Layer 5 of a small transformer language model trained on English Wikipedia (8 layers, counted from 0, width 128).
A neuron's activation on a vector x is squared ReLU(weights . x), where the dot is the dot product.

Input weights of the MLP neurons that the questions are about. A number n stands for n times 0.00089.
n2: 49 -7 29 28 108 -23 -129 28 28 47 25 -136 163 -16 -137 -110 29 -64 84 21 -15 -17 -74 -27 31 131 -67 119 -3 177 -46 44 -3 -30 20 -6 41 70 132 139 -49 170 88 109 68 -6 89 -30 75 53 139 -6 15 67 -48 -68 97 104 -8 -146 -41 -87 -51 54 25 -108 109 75 -177 -76 178 -79 -130 -133 11 -52 -3 -26 -150 64 -82 -25 20 -130 86 236 -61 37 -78 188 -24 -58 170 141 14 -95 -138 -57 169 -155 213 -42 -122 141 -14 -168 -33 -9 66 93 36 33 -53 85 51 -57 -73 -156 -144 26 116 -88 -87 133 -15 -117 -39 91
n148: -243 8 67 -81 172 107 231 314 118 130 -80 -5 246 -105 181 -75 -102 -263 98 -319 75 -65 225 4 -238 77 47 269 -114 -107 67 -152 203 55 -29 34 97 -180 -44 -33 160 95 239 -169 -24 110 37 -42 91 -52 -341 -312 -336 52 -373 -5 -135 53 -96 379 -59 -136 -123 -52 109 -95 82 -14 -146 -152 245 -5 52 -47 34 111 48 -252 167 233 -318 -46 -281 -34 88 -253 73 226 -5 -60 27 -9 -48 37 0 -193 180 -180 72 53 52 -239 158 14 -330 125 -84 -49 130 121 -220 0 30 81 -139 22 -14 24 114 68 -238 49 -177 137 -232 59 395 5
n293: 101 347 68 109 115 106 -95 -57 -78 -25 -108 -33 -36 -135 134 -178 16 21 -67 -138 197 -46 -10 -84 169 -126 -92 20 -68 -20 -94 -360 -52 141 128 -116 71 -304 -194 146 201 460 267 313 62 -100 -214 -102 147 216 -51 126 -117 144 -68 -151 -56 -314 -150 -5 358 117 -31 -239 166 292 259 -270 -43 38 243 -151 166 359 -47 69 58 -89 76 108 120 -254 96 -138 -107 209 -407 105 -194 -263 251 -329 110 -188 20 -85 47 -62 -269 74 -46 -279 -260 -11 207 -66 -46 5 196 -39 -56 -179 -351 -68 121 -58 -208 260 -43 54 48 221 -169 301 168 -190 -112 30
n309: -93 0 -222 -111 -68 103 69 88 158 46 60 202 111 -182 10 -225 45 114 53 141 -100 -99 58 -45 153 -10 3 244 -251 13 54 -111 -34 49 76 -72 -7 -14 -24 -128 -48 32 95 -30 -104 99 -26 26 93 -63 -196 222 -28 -217 160 75 -116 66 94 -33 -28 21 3 -202 175 17 -41 -21 -7 -14 147 3 17 14 31 127 -81 3 172 -150 108 46 -83 124 181 130 115 -20 70 -14 -73 7 -237 -102 142 -7 -18 27 31 -171 -101 92 26 -69 -7 77 -40 -91 106 76 -226 -66 -25 -10 -191 3 -212 48 95 70 -14 16 52 -10 214 120 83 -369
n327: 190 90 173 -126 -114 88 -69 168 -220 -57 -232 -96 121 -226 -121 -75 -111 -94 40 -26 157 -163 -105 -47 -84 -164 -133 -132 100 110 14 -224 121 26 139 -124 -123 -171 -211 23 -138 -120 175 9 40 -114 120 115 -66 156 338 -18 -56 67 -218 52 115 134 35 251 -85 -111 -167 -63 -131 -475 215 -87 -134 -75 -252 231 -149 -140 315 133 -177 -127 71 -43 -27 84 249 125 273 -51 37 260 155 -29 145 -158 0 -159 -49 -119 241 285 46 -142 -13 0 18 -83 -49 -73 125 -210 -124 171 165 133 33 54 91 108 125 74 -221 -316 240 -98 -203 86 127 91 53 -219
n404: 118 20 28 -55 168 174 -141 -28 130 271 219 -25 12 -76 -131 51 16 -196 266 -101 -4 -31 -16 52 16 156 27 15 -191 46 8 8 126 -57 33 -269 189 -49 -131 -16 48 -38 -134 66 -102 -88 -171 27 33 -157 -167 40 -16 94 -12 -42 206 -223 -84 -69 -161 -219 -28 -142 83 -135 0 0 -198 -114 124 234 -20 36 172 -96 -127 302 -97 224 -4 -154 -32 158 -50 22 28 232 -179 -142 4 46 -147 -12 -35 -237 -32 32 92 -136 248 -150 -27 60 -31 -114 -109 -25 113 149 -195 268 247 429 4 -161 -128 -4 136 -143 4 116 91 -67 -148 144 -50 -26
n460: 130 -111 -15 202 -140 31 -86 -70 198 35 0 -81 36 -311 -112 -64 -59 -6 -39 143 -32 -30 198 -117 -47 232 -128 97 -51 -18 -152 31 99 -50 22 0 256 -56 -53 -12 -28 20 32 -12 12 21 -154 77 -14 -12 -80 31 -15 -63 116 -38 42 114 -43 -88 -44 -34 -57 -105 -93 -33 104 -43 -52 53 190 3 -6 12 110 0 115 15 -121 142 136 -79 -145 6 21 -40 -99 18 -86 41 131 144 97 133 0 77 93 -151 220 -110 -18 -32 92 37 -63 -258 -42 19 -31 34 -86 160 -66 12 33 36 -43 80 132 146 74 66 116 145 169 72 50 -40
n519: 231 33 27 150 -49 388 -90 168 101 -233 162 -141 -176 -4 -264 -200 -41 -48 127 -8 326 -177 240 -138 -169 165 30 35 -231 69 93 5 -9 132 227 -188 185 -127 5 66 207 177 9 96 -136 276 -299 26 -291 -114 -83 -49 -54 148 44 103 -48 -90 -199 -198 28 122 -44 -4 -106 -119 -63 -18 59 -82 309 22 -53 -137 -49 139 -235 133 30 58 102 -39 275 -275 9 99 -241 183 -65 -200 -8 -202 213 -4 207 -72 56 62 210 116 -53 -23 -100 143 -224 -71 104 -55 63 79 -13 30 50 182 67 -81 -252 108 55 -123 -95 -125 21 110 -119 335 -26 -113
n536: -10 41 -133 -85 13 198 271 73 7 180 166 53 134 -127 20 3 -121 75 7 -12 28 -129 -53 146 -42 57 -214 -90 46 45 -10 -143 -271 -10 101 -40 -51 -125 -72 -20 -30 50 -22 -140 121 146 -135 -84 -27 -98 -191 43 -61 -153 143 -92 52 -142 -6 154 -62 219 53 13 -46 -59 -124 -3 67 88 0 -23 -167 198 3 33 -122 50 139 37 92 67 -104 155 -61 111 -10 -226 91 -76 -109 -26 -13 -55 77 27 -69 -79 160 140 -190 111 -36 -13 -193 59 -94 -20 7 199 36 184 -17 -36 20 109 38 285 209 54 -155 130 -28 -36 -10 123 -23 -116
n547: -159 -22 -209 -4 -87 62 136 -4 -64 160 213 51 4 41 -124 -36 -273 -94 136 -155 -245 93 113 220 -165 52 -161 211 -125 173 204 -200 244 217 -80 -61 76 -336 -49 52 -53 201 4 -145 47 -78 -194 -126 -130 -235 -293 -17 4 13 26 -37 195 -260 -58 260 -99 31 -155 -69 107 -60 -17 -162 -203 231 22 39 -47 -39 96 -61 87 65 13 28 -17 260 92 -189 236 -69 -80 30 85 263 65 -42 -13 105 -42 9 133 99 122 -214 218 -41 -46 232 98 -244 -195 -178 123 24 55 131 233 173 -52 127 -246 61 157 177 163 -272 -128 -52 -54 66 93 49
n691: -126 110 60 73 -119 -135 180 151 136 -94 216 107 -14 -26 197 -71 -283 5 -36 -34 288 45 9 13 45 74 72 209 -375 151 101 -47 -176 -53 -136 -139 -93 0 -349 -105 -102 4 18 9 113 330 22 -195 -4 -32 -103 51 -51 265 -41 -150 -116 -410 -245 49 128 56 187 95 -141 -36 -305 -23 -247 -61 -65 41 -195 36 175 143 -201 265 -156 103 -146 279 -200 -191 31 106 0 -133 85 -264 -99 0 -215 4 22 -134 -25 91 88 74 230 -24 -165 -5 -90 266 63 -221 9 4 -27 -121 47 178 -124 436 -121 -139 -104 117 51 -232 -113 73 -118 166 4 0
n739: -285 -7 -78 167 -112 13 148 133 -115 -67 127 32 -265 -165 -106 24 -70 -191 -317 45 -167 -8 129 -53 215 -48 89 -38 112 -59 -9 111 0 -66 -101 -35 -238 -154 -18 107 144 -94 58 68 111 -108 -13 -29 -192 -30 -417 -130 66 118 95 -12 -17 -254 197 -200 -147 44 146 56 115 -141 157 126 -136 -97 213 180 -141 94 143 213 -203 4 -42 299 -69 -67 4 289 54 132 -137 -48 164 190 -85 192 -30 -33 42 -96 147 103 13 -182 77 -193 -160 -61 192 11 80 -53 -261 243 -106 114 -93 116 -169 138 -127 170 -165 -13 -74 -4 21 299 -369 -74 92 24
n740: -13 -63 -90 7 7 155 17 -66 -13 13 71 18 -3 111 -139 -70 -54 -26 39 118 -97 3 99 152 -278 73 133 177 -36 -74 -7 -61 -150 -35 145 -93 138 24 14 99 67 56 -41 65 23 40 -29 -32 69 85 19 -170 37 16 -46 118 -133 148 79 -54 -31 88 -128 -10 -46 -135 -37 33 -77 54 213 -13 -128 -158 -46 124 -225 -122 87 -22 92 32 225 -161 116 25 88 153 55 132 -124 -128 13 -29 -61 30 -33 23 213 -103 -202 104 -132 90 -88 -354 23 -75 204 90 19 194 -266 -102 100 73 -75 -44 62 -51 10 -34 -208 -30 -14 38 154 -125
n779: -126 217 -65 100 115 -19 42 69 -196 138 194 93 -150 88 -66 -148 -28 -149 225 39 125 54 345 39 -215 -83 175 22 27 36 170 -207 299 -216 -94 -116 98 -122 -161 155 -79 208 115 306 55 -377 206 -9 96 217 -211 -9 -33 9 5 -44 -175 -9 -74 347 -119 -225 -187 -337 -96 -219 -28 19 -121 -19 -69 46 191 132 -41 176 0 0 67 -172 -219 58 0 -84 -125 73 -178 272 -67 168 -65 53 156 -129 -54 46 95 -5 -199 -171 -86 -115 210 -130 104 35 -27 -118 28 -164 -32 431 57 69 249 -42 -313 -158 147 -9 117 -9 -170 132 -28 -263 -49 -22
n800: -91 209 50 -10 -30 -76 5 -49 -44 212 175 384 -39 123 295 -273 -96 44 127 -257 140 -280 30 -61 -272 -314 150 -10 89 193 20 -295 -54 -95 -66 -15 -43 76 97 227 60 202 -29 -92 241 144 -106 115 -234 -24 -19 45 -106 24 -169 -133 -223 -288 -47 0 56 -91 -5 -123 -69 54 100 -95 76 234 105 0 -324 158 -80 15 -15 -79 -116 423 163 139 -237 222 -202 152 101 -259 116 78 -340 -115 20 58 121 -230 49 286 180 -349 117 -57 -227 -245 225 54 121 76 -110 144 97 266 -143 -30 65 -18 -70 110 -98 -193 96 -172 -222 -64 -256 308 154 -98
n815: -84 189 -59 94 51 -88 -40 319 35 23 4 80 90 91 -97 0 -56 202 85 30 120 -169 -43 -178 -208 246 251 -54 -165 -115 -142 -162 -210 -72 169 -96 130 -221 -4 122 36 37 -53 85 35 47 -12 122 -279 -23 -35 107 -117 248 -99 193 -81 80 75 172 -106 173 20 51 -180 -27 -147 175 160 -36 -68 -71 -141 -67 67 247 103 -75 19 96 90 -61 -20 20 -111 44 32 182 73 -58 -197 -30 -79 -80 280 -116 53 125 56 -179 -234 -54 -296 -275 -27 -106 139 -28 20 -26 -58 23 110 67 154 -108 11 -92 -139 -109 -192 37 -116 -51 134 -83 326 41
n972: 151 -20 80 45 -121 123 -112 -31 -123 -124 -71 26 140 -126 -220 -10 49 37 -54 -231 -11 67 -45 -45 -81 3 34 171 90 -165 41 160 -154 179 -85 157 -144 169 167 34 -18 271 -167 17 86 135 -111 -47 -192 160 -51 31 42 -34 -28 -80 101 -127 -109 -7 183 88 -31 41 48 -76 -7 -73 116 50 136 -3 69 -179 -181 24 21 179 -47 -149 -172 -167 -116 -4 -111 -58 49 -56 -10 -94 49 23 28 -94 27 84 96 172 -38 52 -65 -32 -421 -115 -147 -41 180 64 45 13 -183 -216 50 117 35 -73 141 60 11 -14 -60 -23 10 233 96 96 -54 69
n1010: 63 78 83 -61 94 182 27 68 -58 6 20 116 -35 189 66 -176 -51 9 -14 -44 111 9 24 -88 9 -171 -138 -14 -73 -37 56 -103 -46 108 144 21 128 -120 -85 -18 63 -64 -74 124 -58 44 23 -106 -115 -32 49 -127 66 -69 112 -76 -176 -75 37 179 134 90 -105 -108 -161 47 143 -59 -221 -78 -125 73 -114 132 -80 62 41 32 132 -17 53 -194 -12 117 20 49 -15 74 -83 77 -55 -54 6 -94 -20 89 5 208 62 -59 -142 -166 -26 98 116 116 58 -157 71 -157 -58 -20 -125 -156 -3 94 -75 39 -183 27 105 -108 48 -149 -79 93 106 19
n1015: 212 42 -65 -78 70 117 28 97 128 -198 -123 -44 -60 88 90 302 -192 -310 -168 65 107 -94 125 -235 -50 -79 -54 22 -161 261 74 -119 -32 138 42 -187 18 -278 -181 -97 -23 -26 40 150 330 157 176 -170 -76 -187 100 33 -160 -95 -88 -13 -14 -174 265 237 -215 -226 -188 -183 18 92 163 -159 -9 119 -33 -92 -252 161 204 332 -134 -184 149 308 -64 152 -70 14 166 82 -9 -9 185 184 -274 -232 74 45 -76 -187 -158 -9 275 -102 59 -53 -140 205 192 195 -362 -114 42 -13 127 -154 -201 -28 14 212 -105 0 -72 43 70 -160 -202 9 -100 110 99 -52

Each question shows a token from some text and the vector x that enters the MLP there. A number n stands for n times 0.016.

"0": 58 -228 116 37 -42 -15 -60 39 -97 -27 14 -127 -49 17 -58 51 -38 23 -24 -32 -61 97 -5 35 36 62 -24 -11 64 16 -68 -55 -33 9 -2 52 70 -58 7 59 -3 3 55 136 33 3 -15 85 122 55 9 77 68 33 12 -44 -43 -40 -58 -39 23 -1 30 47 116 -8 -16 4 -67 73 54 19 33 -3 -34 -2 -10 3 -32 19 -30 -25 87 -76 -130 -45 16 15 -64 1 -23 -106 36 30 -62 -40 -58 13 22 -4 83 79 -38 8 -8 48 16 15 64 -19 30 -26 -51 32 19 -98 -19 45 -51 8 31 -47 1 63 -33 -99 -65 79
Which three neurons fire most, strongest first? n293, n2, n972

"th": 86 -149 4 2 -81 -63 -8 -36 -22 11 -36 -24 17 -21 27 6 29 66 -20 -84 37 -53 -23 38 -31 64 2 74 85 -93 -53 18 26 -16 -135 33 -90 99 91 -47 -72 -13 -168 -27 54 -37 61 50 77 -54 5 -55 45 -4 -70 14 -56 60 -27 -52 -115 -38 -26 -132 -18 -2 69 9 89 63 -10 -125 -91 -53 -132 33 69 -30 0 -27 84 29 -37 5 10 12 132 -10 -2 23 4 96 38 -41 -1 58 -53 56 -46 -29 51 3 49 3 132 56 57 70 -20 -108 -28 16 -13 -7 49 22 48 35 18 34 1 -71 -33 32 137 10 77 62
The two highest activations, in order: n972, n800

"er": -5 -355 -6 35 19 -91 1 -85 62 -7 -80 -80 -10 -21 -4 95 -69 -1 -45 63 -15 65 1 69 -31 62 -60 25 37 -15 -69 164 -74 42 -70 67 -72 -16 40 16 -25 20 -71 22 31 3 -83 69 37 32 30 30 -43 18 35 -5 32 23 3 2 -32 3 25 74 42 -3 2 27 32 -39 10 11 -28 -66 76 -83 40 -65 -6 -16 -74 68 -38 -48 37 -77 87 7 29 25 63 -25 30 119 1 10 -52 -16 62 37 19 43 -78 14 -37 -10 -5 -17 -20 77 -22 55 77 10 19 -68 101 -23 -43 -20 16 6 -59 40 -31 -57 -13 116
The neuron with the highest activation: n2

"\n": -38 -289 21 0 -49 92 54 92 -2 76 -23 -75 -30 -22 36 112 3 48 15 31 -10 -67 -37 10 -5 76 -19 4 -4 31 -32 -59 16 7 21 -6 27 -99 40 3 -26 -101 -51 -12 5 -42 5 24 180 -11 -5 33 19 -11 51 -66 -21 118 -34 -35 -139 -12 -53 30 27 -26 -28 100 -59 4 31 14 -63 -16 65 52 -12 -42 21 -39 -20 33 53 23 10 -31 4 65 11 22 -30 -38 -37 176 -34 -77 -109 5 49 -41 23 46 15 8 94 113 -16 -33 -44 32 12 20 2 -43 -35 45 -76 -7 -12 -14 -34 -81 45 32 31 -55 41 -20
The neuron with the highest activation: n1015

"ge": 19 -259 14 11 -177 -42 143 -92 12 71 -56 -209 -21 -10 59 51 81 -21 -39 -64 -8 38 18 51 9 -2 67 -21 -104 -42 -50 102 -94 82 28 4 -22 -2 78 38 -13 21 -86 -35 -45 -25 -18 -17 30 21 -17 57 96 -70 87 -8 38 -25 -22 44 65 1 66 -24 36 12 44 152 54 -65 -36 -22 -18 -58 -51 -22 17 -11 4 -23 -5 -4 80 -11 24 -68 97 -96 11 43 17 12 -9 5 29 80 50 -8 -49 -52 9 75 -5 -9 41 81 -50 -7 -106 -19 6 -84 36 -61 -21 8 82 3 -66 31 -13 70 7 12 69 27 -33 -1
The neuron with the highest activation: n972

" than": 26 -346 31 -30 -58 -11 23 -66 0 59 29 -1 19 -45 20 -62 57 24 14 -113 -22 61 -25 93 4 14 -38 -42 -33 -38 -55 -51 -7 -31 -25 -27 -20 15 6 7 -92 0 -37 24 -20 55 38 128 62 18 -2 29 -70 -1 -2 -75 -46 -66 106 44 -63 -57 14 -5 48 18 -15 90 -19 41 -35 -31 -98 30 38 22 80 -7 37 29 -66 40 -102 31 37 -64 75 98 -12 -7 9 14 -3 180 35 8 -7 33 28 -50 57 105 -31 -55 36 73 -54 -55 -47 35 46 54 -17 51 51 32 -44 -69 4 -45 29 -93 15 31 3 -7 8 -26
The two highest activations, in order: n800, n547

" from": 29 -361 -57 -23 -55 68 7 -75 6 -4 67 -177 -11 4 -12 -2 -2 61 94 -15 47 79 -33 16 -69 -23 -40 13 37 28 25 -62 -38 -27 39 7 13 61 47 22 -65 -39 -7 2 34 -1 -26 144 160 -20 33 114 47 7 58 -31 -1 5 87 -7 -39 73 -1 -9 -41 45 22 18 -37 30 -55 -47 6 50 20 -18 -10 9 52 -55 -69 -43 -68 -14 68 -38 63 29 -49 47 4 21 -93 150 -17 2 -90 15 16 -48 -56 91 -31 -15 -8 5 -59 -20 -18 45 -4 7 -21 20 6 -9 -27 17 -16 -30 58 46 15 -34 4 -13 -59 -16
The most active neuron and its activation: n740, at about 1.1

" was": 19 -253 -34 -17 -23 53 -19 -26 -15 39 -19 -74 -39 17 46 39 -35 55 99 -5 -55 67 46 11 -66 17 32 -47 -86 -6 26 39 22 -29 70 14 -38 21 38 -14 11 -22 -19 -38 -33 31 -40 -9 131 -15 21 88 -1 -39 109 22 -27 53 -15 4 44 -50 -28 -42 53 65 -2 -84 85 -62 37 -15 -22 24 3 -100 -72 67 -72 -116 66 -4 -15 36 83 -23 137 -74 -3 36 14 -99 3 83 34 -26 -94 -61 48 35 -76 -4 99 -72 5 113 -35 -24 -41 6 15 93 58 14 18 -29 -51 -46 -26 -39 -35 8 51 73 -33 -83 55 -42
The most active neuron and its activation: n309, at about 3.2

" c": 26 -254 42 4 16 -282 -14 -8 -12 38 44 -68 61 90 -69 26 -11 106 -59 -6 -24 7 -40 1 70 86 -39 34 22 22 -114 50 -54 -57 14 48 33 -114 71 85 -102 -29 -90 74 9 -21 5 114 20 -32 35 91 20 1 -8 6 -38 28 17 -41 -77 94 128 45 40 -23 -52 68 -73 9 8 62 -30 18 16 54 -20 12 -73 64 9 4 -13 -6 -38 -71 82 -69 13 -27 -6 -39 5 136 9 -20 -58 41 7 -21 51 -7 -42 -57 9 -19 28 30 -8 10 -25 -2 16 34 81 -25 32 -25 17 -53 21 -142 -14 -15 -10 22 14 92
The most active neuron and its activation: n815, at about 5.2

" F": -6 -347 42 -48 -17 29 72 6 -55 51 19 -40 -36 -1 0 59 -17 -23 61 -20 19 -23 -5 -33 14 16 -15 -16 -33 -40 -9 4 4 2 24 1 34 -108 110 -3 2 -30 -67 -24 -26 -33 -40 94 10 37 69 13 69 -18 -7 30 98 -19 80 2 -15 69 51 -36 -8 -20 -56 -29 30 46 -34 -117 -48 -34 56 -29 -37 -21 11 -64 20 -48 75 24 -74 22 30 74 -10 -24 -10 -50 24 -3 -3 81 12 66 -21 96 -31 40 19 7 21 94 -21 61 -21 -159 -45 46 -23 -75 30 -22 27 27 -6 84 17 -69 100 -51 -51 -33 -10 189
The neuron with the highest activation: n1010

"ep": 13 -141 41 -77 -93 6 20 27 24 27 -9 -19 -88 42 21 25 58 81 -130 -10 -17 -8 5 -135 19 -34 -27 31 13 -126 13 70 115 16 -65 29 6 11 17 -36 -42 -103 -77 -27 36 12 10 80 3 13 -11 -5 36 -39 47 -29 -21 29 -64 -38 70 20 -1 -51 0 45 15 -69 -44 -58 -23 26 -62 -17 -89 -90 81 6 1 -79 32 -49 -71 28 25 -33 -2 93 26 15 35 66 98 43 -56 40 -26 -3 -22 71 44 -37 14 78 16 99 -17 252 -82 -43 -19 -11 -14 -157 -1 26 91 -34 5 116 62 -22 52 9 1 26 53 77
Which three neurons fire most, strongest first? n1010, n460, n972

"s": 19 -427 4 11 -17 68 93 24 79 103 -26 -23 20 -9 16 65 -3 -5 -8 4 -53 4 -32 61 15 74 13 28 37 -14 8 -112 -51 -11 19 -70 29 1 -13 24 38 24 10 35 54 27 -17 128 59 -17 -22 115 43 -28 76 -25 -39 7 -63 29 -97 -26 1 58 48 -30 -57 91 -35 -8 51 -28 -76 -34 11 -25 -19 9 -34 24 -53 -25 72 15 14 -50 -12 43 -42 34 -45 -8 -22 128 -20 -36 -106 -22 35 -3 44 37 3 6 106 41 -42 -92 -39 -1 -12 23 -32 56 -36 24 17 -50 -15 -14 -14 -34 34 31 -16 -61 -20 -7
Which three neurons fire most, strongest first? n404, n2, n547

" with": -30 -365 70 -45 -12 -11 62 2 -19 85 -1 -79 13 32 77 57 -52 62 41 -10 16 23 -62 33 -12 -18 -24 -95 -34 -7 16 8 -86 66 18 -64 -15 -48 16 41 -70 -23 -26 15 31 23 -8 8 135 -3 9 69 33 6 40 -101 7 -60 10 18 -34 -11 71 -7 23 84 -54 15 16 -26 -57 101 4 59 53 -76 -1 -4 -62 -65 -67 56 9 -7 58 -69 -4 37 -22 0 43 33 4 44 13 -34 -8 15 23 -27 3 19 -55 14 38 81 -28 43 -74 7 36 81 1 8 -22 -11 44 20 11 -80 -2 -150 76 -44 5 -79 42 30
The most active neuron and its activation: n691, at about 1.2

"t": 54 -160 -1 -54 92 127 111 26 11 18 -14 -71 -51 -79 64 108 -39 -1 21 -45 23 -23 -12 28 11 0 -91 -27 99 -52 -43 -46 -67 -70 -104 -38 -10 26 43 -45 64 -29 -34 17 27 70 27 179 44 45 56 -60 -134 21 -91 -63 17 -29 8 -20 -13 51 -41 52 -80 -15 -76 -28 33 9 49 67 -35 5 -35 -31 161 -30 -4 15 -34 97 -74 29 -29 -107 -44 50 22 76 44 -10 -27 33 -10 46 -73 -12 -19 45 -53 68 -3 -97 -20 97 -44 -62 -21 -52 40 47 67 45 4 -5 69 29 53 -22 39 -37 -24 50 -70 -84 -25 145
The most active neuron and its activation: n148, at about 4.3

"and": -36 -180 -52 -53 10 -140 13 14 76 41 -32 -191 12 -25 1 33 133 60 41 15 -23 -34 -21 36 41 64 -17 -25 -73 -22 -37 67 37 31 -27 64 -35 85 46 8 -57 58 0 -9 -66 -21 -23 121 48 -2 22 51 31 35 -22 33 -1 46 -14 -94 -42 38 53 -52 65 16 3 77 13 -66 46 -100 -31 -40 -45 -105 -91 12 -26 -27 -72 40 -12 79 -64 13 50 -17 -39 3 -51 -10 92 -100 -10 41 -99 57 14 64 105 -31 19 -25 90 62 -8 138 25 -52 -22 30 135 2 15 -6 26 -123 -90 -62 -40 -72 87 19 83 -96 -28 98
The neuron with the highest activation: n2

"im": -74 -178 -26 -37 71 -65 -25 -56 26 11 -24 -76 -52 30 36 16 90 11 -32 25 60 -68 -34 15 119 -143 35 43 -14 -49 -10 -38 86 16 1 -10 -83 15 39 7 -76 4 -97 32 -54 -52 -29 85 6 16 18 -26 -39 -15 60 -98 -38 26 8 -41 96 3 108 15 47 63 28 -30 10 -101 19 30 22 -53 -113 -70 18 -29 58 -22 6 -20 -10 -37 -36 17 -36 115 -47 -24 -2 55 48 131 46 -52 -7 10 -69 -3 17 32 22 84 142 97 -31 96 3 -34 -15 2 55 -117 -64 -15 145 56 34 54 4 -130 60 -15 95 -34 -50 44
The most active neuron and its activation: n293, at about 0.12

" det": -71 -206 114 -61 -66 -96 52 64 0 16 -18 -131 29 -51 66 11 -21 21 -49 49 99 -56 29 -17 -70 -42 -55 39 -6 20 7 31 -19 -9 -72 -7 -2 -38 108 -53 30 -1 -23 -7 74 -44 2 203 112 -41 59 44 -63 -2 2 -4 44 -68 40 -19 43 87 -41 -27 -19 52 -103 -3 -10 -56 -39 47 37 -16 -88 39 37 3 -84 59 -61 6 66 13 85 -40 3 24 -14 7 40 48 52 40 6 61 -91 27 -19 33 49 71 22 -103 -48 103 -62 -71 41 39 -44 63 -25 -135 -7 1 0 -35 9 5 -38 -90 67 40 57 -101 2 44
The two highest activations, in order: n148, n691

"ce": 19 -257 34 -38 -37 28 76 -12 39 99 -40 -17 66 -45 -41 73 -14 -49 -50 -96 -2 16 -22 34 -46 34 17 -2 66 -72 -2 16 -19 -65 -8 -22 -76 1 -86 15 0 8 -103 -30 48 19 -26 189 154 91 -2 19 -19 -79 7 -62 58 -40 8 -32 55 68 -27 21 50 -62 -25 49 -23 -47 -74 22 -79 -24 49 35 61 -8 80 38 15 -40 68 20 -3 -135 90 -7 46 -20 107 17 -13 39 29 28 -77 16 -64 -15 15 -75 15 5 -26 109 -42 -56 -52 11 29 55 1 -81 -5 -13 87 18 -17 17 -29 -44 15 -15 -6 16 -19 91
The most active neuron and its activation: n327, at about 1.7

"ine": -50 -363 53 -62 -36 33 82 -49 42 15 -14 -107 -41 -46 36 55 12 -38 -63 -36 -27 32 60 -11 13 28 -99 23 43 0 17 89 -73 54 -25 -87 -24 -15 -4 -41 -20 30 -89 52 58 33 -65 11 90 16 -38 -4 14 -65 -22 -78 4 -49 -12 -19 -26 -16 47 25 61 47 42 69 -12 -40 -38 25 -43 11 58 7 -19 -4 -57 -58 -49 34 31 20 62 -30 26 12 -11 -34 61 19 23 173 26 25 -32 -57 52 20 -17 12 -22 -20 95 31 -47 -22 -101 80 45 88 66 13 -42 27 87 -52 75 -39 56 -34 34 31 -42 7 -37 110
The neuron with the highest activation: n739

" the": -5 -418 62 -69 -43 24 65 -80 15 -25 27 -20 4 -11 14 57 -7 1 31 -23 23 -14 -12 59 4 -5 2 -112 1 -79 26 -5 18 -29 -35 14 -36 39 -55 47 16 -136 -20 -33 119 54 2 65 138 -7 -60 24 10 -11 29 16 -40 -4 -2 13 -81 -32 14 59 2 -33 -9 32 9 -20 6 92 4 11 10 3 -4 10 -24 -28 -42 -23 48 19 19 19 0 103 20 -23 -22 39 -1 63 27 -16 -82 29 -15 -54 -20 -18 30 -12 98 40 -10 -87 82 -22 33 -16 -27 20 14 16 -33 -15 26 -13 53 -84 -7 42 -15 -45 65 121
The neuron with the highest activation: n739

" to": -9 -385 2 -4 -71 72 -30 29 49 43 -31 -78 17 29 26 56 -35 58 46 -2 -12 49 -72 87 -60 -10 -16 -64 -54 -36 34 -125 -16 -23 -1 -15 -46 -14 16 31 -28 -20 -59 21 24 32 14 156 89 -32 -13 67 -1 4 82 -54 2 -13 44 -4 -61 -3 25 32 73 16 -20 61 17 63 -23 23 -14 15 54 4 29 -8 18 -18 -7 1 3 25 102 -56 81 55 -104 -12 -3 69 -84 127 -20 -57 -97 9 -15 15 51 36 -37 -9 -20 -14 -16 -33 -77 98 -11 83 -10 47 -45 -21 -20 -12 -5 -38 5 -71 39 -1 -23 -13 1 39
The most active neuron and its activation: n404, at about 4.8

"os": -63 -227 -13 -32 -102 -54 14 -3 -83 109 -79 -25 -49 43 62 85 64 15 -10 33 -40 35 -24 63 16 70 24 25 22 -65 21 153 -29 -21 14 -85 -36 146 106 5 -27 55 -63 -85 54 23 8 -35 28 38 -85 18 17 -81 -5 -59 -45 -30 35 43 60 -47 -20 95 -2 -63 41 54 18 -41 -28 -40 -57 -31 -6 -20 100 42 19 -44 67 19 -75 21 30 14 182 9 -2 54 -12 50 -55 125 -27 49 -56 -133 -6 -2 -58 145 31 -103 0 38 22 57 -87 93 -17 -80 32 -88 -35 -25 27 -17 68 -46 -8 15 5 30 -3 42 -55 -34
The neuron with the highest activation: n972

" of": 22 -418 31 -15 -49 126 58 4 16 21 -10 -88 11 4 -12 63 -21 19 13 -51 -9 49 -33 -13 -15 11 -8 17 5 76 -41 -73 -7 26 25 -77 -1 -2 -8 42 -24 -64 -55 -10 58 9 14 85 182 7 -42 86 2 -52 49 -2 -15 -32 -6 15 -65 -28 -8 48 3 -28 -1 -7 -3 -10 -31 17 -78 27 19 11 5 18 -18 -21 -58 14 54 -5 83 -35 13 85 -25 21 1 18 -23 125 41 -48 -127 -5 35 -76 -9 60 -17 21 55 44 -25 -74 -26 -2 49 39 -8 10 -8 10 -8 -26 25 -3 48 -82 -5 31 12 -25 11 -14
The two highest activations, in order: n1015, n547

" a": 97 -360 18 -19 -26 -48 -38 -22 42 -31 12 -167 -51 -25 -88 -25 -16 9 68 28 -25 35 30 20 -15 42 14 0 -61 -86 66 5 27 50 17 84 40 -14 -36 81 5 -46 -38 -25 78 28 14 78 86 3 68 76 47 -29 -15 12 72 55 16 -70 -12 10 72 -34 -15 -4 30 -39 7 -18 -1 27 -6 -25 -9 25 -52 -45 1 -11 83 64 -31 58 29 -32 52 83 -40 -109 -41 -23 18 28 8 -19 -43 -52 -43 -68 20 -35 72 -39 -6 78 -43 -80 7 -3 71 62 -134 81 -26 -5 -3 33 -8 -26 -28 -93 21 1 19 1 -22 116
The neuron with the highest activation: n460

"U": 12 -267 33 22 -51 18 -1 69 -33 -25 9 -134 -56 52 -57 -3 -18 -9 -2 -18 0 -6 49 -94 -2 -43 61 -21 -41 31 12 -8 15 43 27 -25 17 -12 -22 35 -45 -81 -34 42 -21 -28 -84 129 57 49 39 75 19 26 51 -72 101 -28 -30 -17 48 99 -54 -14 -38 -46 -20 -52 -26 10 71 79 81 50 -63 18 26 5 50 -75 19 -41 12 7 -2 -114 -49 122 -17 36 -22 -40 60 117 2 75 -22 -33 -17 -11 -18 -50 -49 15 -75 156 11 -3 -21 -33 -15 -9 -13 -6 41 -34 -12 -33 -40 16 54 -67 110 -60 -47 7 23 167
The two highest activations, in order: n519, n1010